Layer 3 of a small transformer language model trained on English Wikipedia (8 layers, counted from 0, width 128). Numbers have three digits each and are written without spaces.
A neuron's activation on a vector x is ReLU(gate . x) times (in . x), where the dot is the dot product.

Input weights of the MLP neurons that the questions are about. A number n stands for (n - 500) times 0.0019.
n21 gate: 450361773426530559599426648608503613553594527469358608530635433441144533493378641413476478294456595442400381429371750412511583504455335796434297391625427548418352649503384251666563542428693346402376656569397493566452472588582518453416454387486459500374404478353456460510453277646792405461566482626364699497441466275497404518557669560431273687514393327355398552474560451469314600613612
n61 gate: 596497536542341630551562617613600517377440456399752576624429544719507606586271335707367463557556539554354503547590510669447448599590581538500462413465455519562453574612557513468549535523352536601560430640487419633714441415649270571412484301500644542406615321616327481366313372428557643756471631542474531528609535359533595659594575425439520609372333422716598577408461516191579474516503
n84 gate: 533634439564378576520648274640677560448530516503736460373503581382400394471388503384364514570312387497459332400407524397560488345516409472468479423185694443575416487452553655582503583404523378333560252550519602536503675458509516417426396516378674617687729698346540401522568548539487400555596460474429391390462576529491569639532557562303335414288633594425519487444477416263481622448635
n164 gate: 477485468439611412523283470540551789366408472503439556509560699467480449525683382438534557434543551475456523321535483454618491680384586370517613358337682450591564528405438406563554468471568455460556506841429555500607461625519539518583535532503377664460610367665503174466341611555619423446333500430640512378446221409485391529551273490290354491590439494652350471497449494525478298330389
n184 gate: 636537694192317621546492291486588642262364637547513455656550492678564566474690130691565542377403526341491545376693676334514604261753578611413632527630631655654610483557573444487583689708320401459652322699215398393315549731487420366625393509298581629521410624539458555390504330357624491451487204354816436530631470404574341636802694661470449300460449380486261333561513566220820135518847
n215 gate: 520645503414542327487617441862366627612421478394423457540686331635510572235553442629355530582387391410506474655541272413635768425468580677434527410336453478341558532500528437465367417582523493520343506345545509643564271483459370576563584610484345339463497760538457546512623579539420661490487556494424485516582569449596669667564634471427550443497466577409568229438426420554516399471513
n317 gate: 513539443494369336497573497597575392386532537559424636358575506524324695603714585451515513490199636478475503396503394601481616539544536543659598520596534423350315438578592453454598761439266368458611388623459418500378347596574545497734637554330509398402401408475407467594494406724382456579481526607494631395587611547376285464490619468640642643551663484627522378454525654431627477443535
n21 in: 400436527424578575487353569684463411405308381518629437617529506380535566569412436582434603406637427494551472378485439331613514447431309544547323487464575476536471606418539731560387646462475537468659515682568503377538710197566385485443494432335444617382295548500538474526277409197411653671442557503467403368273455536637458444482484454416433461497447620513614543399515610628446541512634
n61 in: 588388494435522506408302418584518528201454511662511621568463633456537614450467447683613373436559707537642533532573562386382419766588636428330535414474340454581494360462529605477374494624536464506549500506497443561701476336434635500645634443627523509426539534456551460423375641458313435550383524559544531575564340477632509234500519482500540456437681396431530356592473438641549464328438
n84 in: 608454476373426634491561593602449283497413377521474553283362532432444460488292714435506465432540512556491305588539620415463474364405446438337338368414649476506245584464571435417443614500546749503372324447610564438519530523515476466395412646376413323655574519434483353573645473803456449579491506506524387456647358524472538429564475552500752464469590488471552593577436530356642497385419
n164 in: 615584438695559393583375485447553604346597434517537585554598602378503489503609577378433398421655698506303639463553515446382417485520586426513481482459669549537543588465460433660748447430545545616726468561494415478401417506431506388510476345429423548623500417611697435412301532527500485317459610470485432598380477526459543600622460389192623625530492497547316333403577538597546440337532
n184 in: 592310638299344421463723390472553602415693539544569473427324397609722500614780071707689392652265500509443491374540556552587651248624649322448466556337425526453616544460417403461656398756391400505482465463500216487032374495653437135383608495585629374742486616567432662483371216237811778791323653446584685456478566231567435463554678514531369628432444212604567331328437371322710468621376
n215 in: 438665541503374588424549513735392328621569494562509569363550405524497584478431675694737467687470446258350497392506583685605518510601463633595531530597374547584494447560801444384596357627669500503559412543494497720533461410512494279385400516392331365414448500592439381424552509587560554443554540401503316354494319638634733441631467600437563399432424513517618332404503636551456490545557
n317 in: 636485549457372439696509490715525500698300356539571551464369482541551604409437559516312581424406543705527557587512500446427381601482510431472698638680601678591438439592479591588529540449406531503594558418435604451503584547569531503736540400568601519530525519528335406539640546563567432296619621438466595775170488506460506367484432269418548332516627602458698531596656546463473547413356

Each question shows a token from some text and the vector x that enters the MLP there. A number n stands for (n - 500) times 0.01.

"s": 646462514592479429230626479436465335427527458336338625582527497623325580511431640457559459474573482506692367654536354363445496562582431490383572568505463386498508460678553642633574513552413520428620444486508442523696467514523450465541513598381552561357645683391392404449494317442569524538474612393396229416369627632389410473397370555490688450453414582504567522595502554490479517614531
The three highest activations, in order: n84, n317, n61

"es": 627382446557407404535603447570440415526633460355388690747478509647380570424436579424646403541613615452642300649581315386519453588436406373608584599477341557451638445566600637668662485548538441536649467404468360537488413467641531492420584544264437629368616663327376455457518413446429520536546553345491386529405572619527463407374497534541545407505364485538547512606451438298482553665530
The three highest activations, in order: n215, n317, n61

"\n": 504425416573416409508595478524550542558676289547613407671590344496301589703280474426579566492603469393621381632694422411438551560210518379456555421504569396509605393630369406641481450604487426477576257302523420385480405417504557509548384586644420663526443657438400507410369528404556445524290561469556476459360377758519658405521308518505395693514503520509363524596435596409395547574519
The most active neuron and its activation: n164, at about 1.5

"ork": 724409292673560381516557371479604364390510511443621481718393585481365475764475561522385274634545450424544456576525457540477509492531397302486425508529450384528559447539471402454652492600448504454507542529558477513419740596546603464514419376441551643419587443564498567557536377525544640392585698507525428483382386538415335322314344534554329449540473569604445505681498476434569501562513
The most active neuron and its activation: n164, at about 1.1

"0": 537571490628535449538509552430599491461468541395380594552642292467398569584358624412412492516560279455478470510540521425545467584360553331513523514532327530631595491537684378672532439504388658585471478492538468439584627219603591635561472540483621404539472532380407511617602273535656454569396662498401325357545569623432486328400462589439693477330474536368457461720375445463401612615583
The two highest activations, in order: n84, n21

"ing": 562409526538564360517537495498568333591532601321431577723461556582411451552514547495479419646629632454590262586471397462530357501522384560469319588594479485629563404601507454590570535606474580345554372550553537578494634589532541524506394567445350566353561549420406519378642237281295465377484582582439294408388308617501579385384425375479506506491396559367389651606452594375506650603513
The two highest activations, in order: n21, n84

" K": 477520388525402395457532454328666308405490565483485476688543465587390532279518592672667453484658296512626360447658483498486583547390693373412332567653356468548545409481458308526581445515458712378602521607489355458316494593603594588264481529417568613332589573540410589432466536534465598481489564757688630540347456920740673389374395687407455560526504369286280401677521382548598547842383
The neuron with the highest activation: n184

"ic": 542366510653685360530395368490589450535608513396496580632537427497298624555422557504626473577466515435530388614341483458584454390554464456395639541515578454255516341535338335619410385592488705411607425474625488315515480699522548492356434544420368454504499437308443431172558589632557522431555665546629303417330513379454498539443423656346476421651372529442602593785498484527499522598550
The most active neuron and its activation: n164, at about 1.1

"ou": 655687538383409354686597406482573422457644418401611546650501283426260611515542517370596678577677570537469434608458536506553392497440539384527450543610528616434557612627551514517441402621401506581562422515674326286557587536309616578507423432534493503390585739436477560526588320502503525484370710550623531633439323333448452479470412612609423449476418670344460587651339390635473413749644
The neuron with the highest activation: n21

"n": 635551570423472414420547526447603351534626622319469473595566625545408670532454461484464531519597763467631600568585476563372310503527252452561400678563251388647695498549565323558421389570473621478516412418657499374333647561527542438339398494628630655375408590500453544427578393364680451451299704455463286624389418619509508323425480572547404495374507502423372531619536395444490497498441
The most active neuron and its activation: n184, at about 1.2

"g": 463575460650553417473499590540611402467493660486570397623256492626327694699790720439487507444684717452533459478357422448394421494414531332357433497452376586596272401569586369566494498447480640469434392441592200354597347471464551569466469421339619539512493583317363658299574564436471561479490591481406374582494352603363638363388423474427427547522491692519588402646401445521484577635566
The two highest activations, in order: n317, n61

"e": 602513439574363449459503542663455283560496491454543603703563594461391602768369586654548526373587466477540573489354539555699524436306499443581471545549389517522496450498666423498499483457372422476519403563588417478535414444512451614495317596661392590440445595401317524407659546795375488338282705381493402710403346441441607436453578415312391437531275605573497669632461540467629484564620
The neuron with the highest activation: n215

" P": 518344305520384327439418349459592374363360515485671260709543367660341647516515528597691523442613326644720433517569391470659353492311564440421392569528503479501634411484485392587434360504491548457585534561386397518339622425705413523511412337334560694477443575418354354445700498617373528690557548663598627491544496704388634259471391571371479584342473591450365532781520578515667554708381
The neuron with the highest activation: n61

" I": 475591493388434438468564411524512374378390524540768404598502266528287498505448523380520438463739392562570354490496404500543540354283448253529270596628321477541475490501517331351489353595293498434686356359585394441392418411605542705308546365469531678548445553521346329356514429595382474762551506593486605552522474578347675476245238509377505524448406464394584542944520383560674399680565
The neuron with the highest activation: n84

"3": 558612628619388404541503664504617486571518551528327518730493524524425523644462611394535514586535306392524611584525523393528551622350439405593474594505465572612556533520565430663532453538357584407376512454472459523680395468564529582621557355466578464587570538394429436513500363466539372520349736527640299511599542698415510317474502585415849561399534372455515478674489370461506654736513
The two highest activations, in order: n317, n61

",": 438442465562523303584496399576419389532544536409515496643614423566392504594415692518483392469619305301648235518471537442384521602407543272494433405513472404551743436663640452534380470604499529532444508542540512324343410443611438451448534451578309426328596498506443526458522358635477391553268583483609487572608596759421499367464387549411520644499360569479533576651456410466371429539332
The most active neuron and its activation: n215, at about 1.2

"b": 476493538679549219443539374642592555358424453449654520773591573603345643504511722667535498681578380466749492609280562746453500498402579287493569506554515534541425432625819533453415545378461392498588352418561403447566365469575661519329435381492324449512502429473371610358626599550518446373525709450539480604515383413367637306505394477463382601483528590499430406670496653571787592626393
The three highest activations, in order: n317, n61, n215

"all": 572486482498482516518441605418561434581703490536465619649462416564136559611441615519407499632533460432489509645642513389510625408223569318553346589499429356558563578390646349459608566585430600529540434517605559431688552554493461601475381491314470429319611588495605587467524190453556540465433750659540242498449426606496465454383469553348500564472634713429589414455396552453417472548551
The three highest activations, in order: n21, n84, n215

" R": 587520212550500440502528432288609425531569711386572343586457581754430395573353666620481507554517539494588526357513488363485482426258709440389472414498533316508552398558611166605554373652533443457590460484574426537476362723539544515307523459506372563357454690419494426426428379543312430554501762484525537611425619887467548340410408651340655534420389509393303399630565464561789346694479
The neuron with the highest activation: n215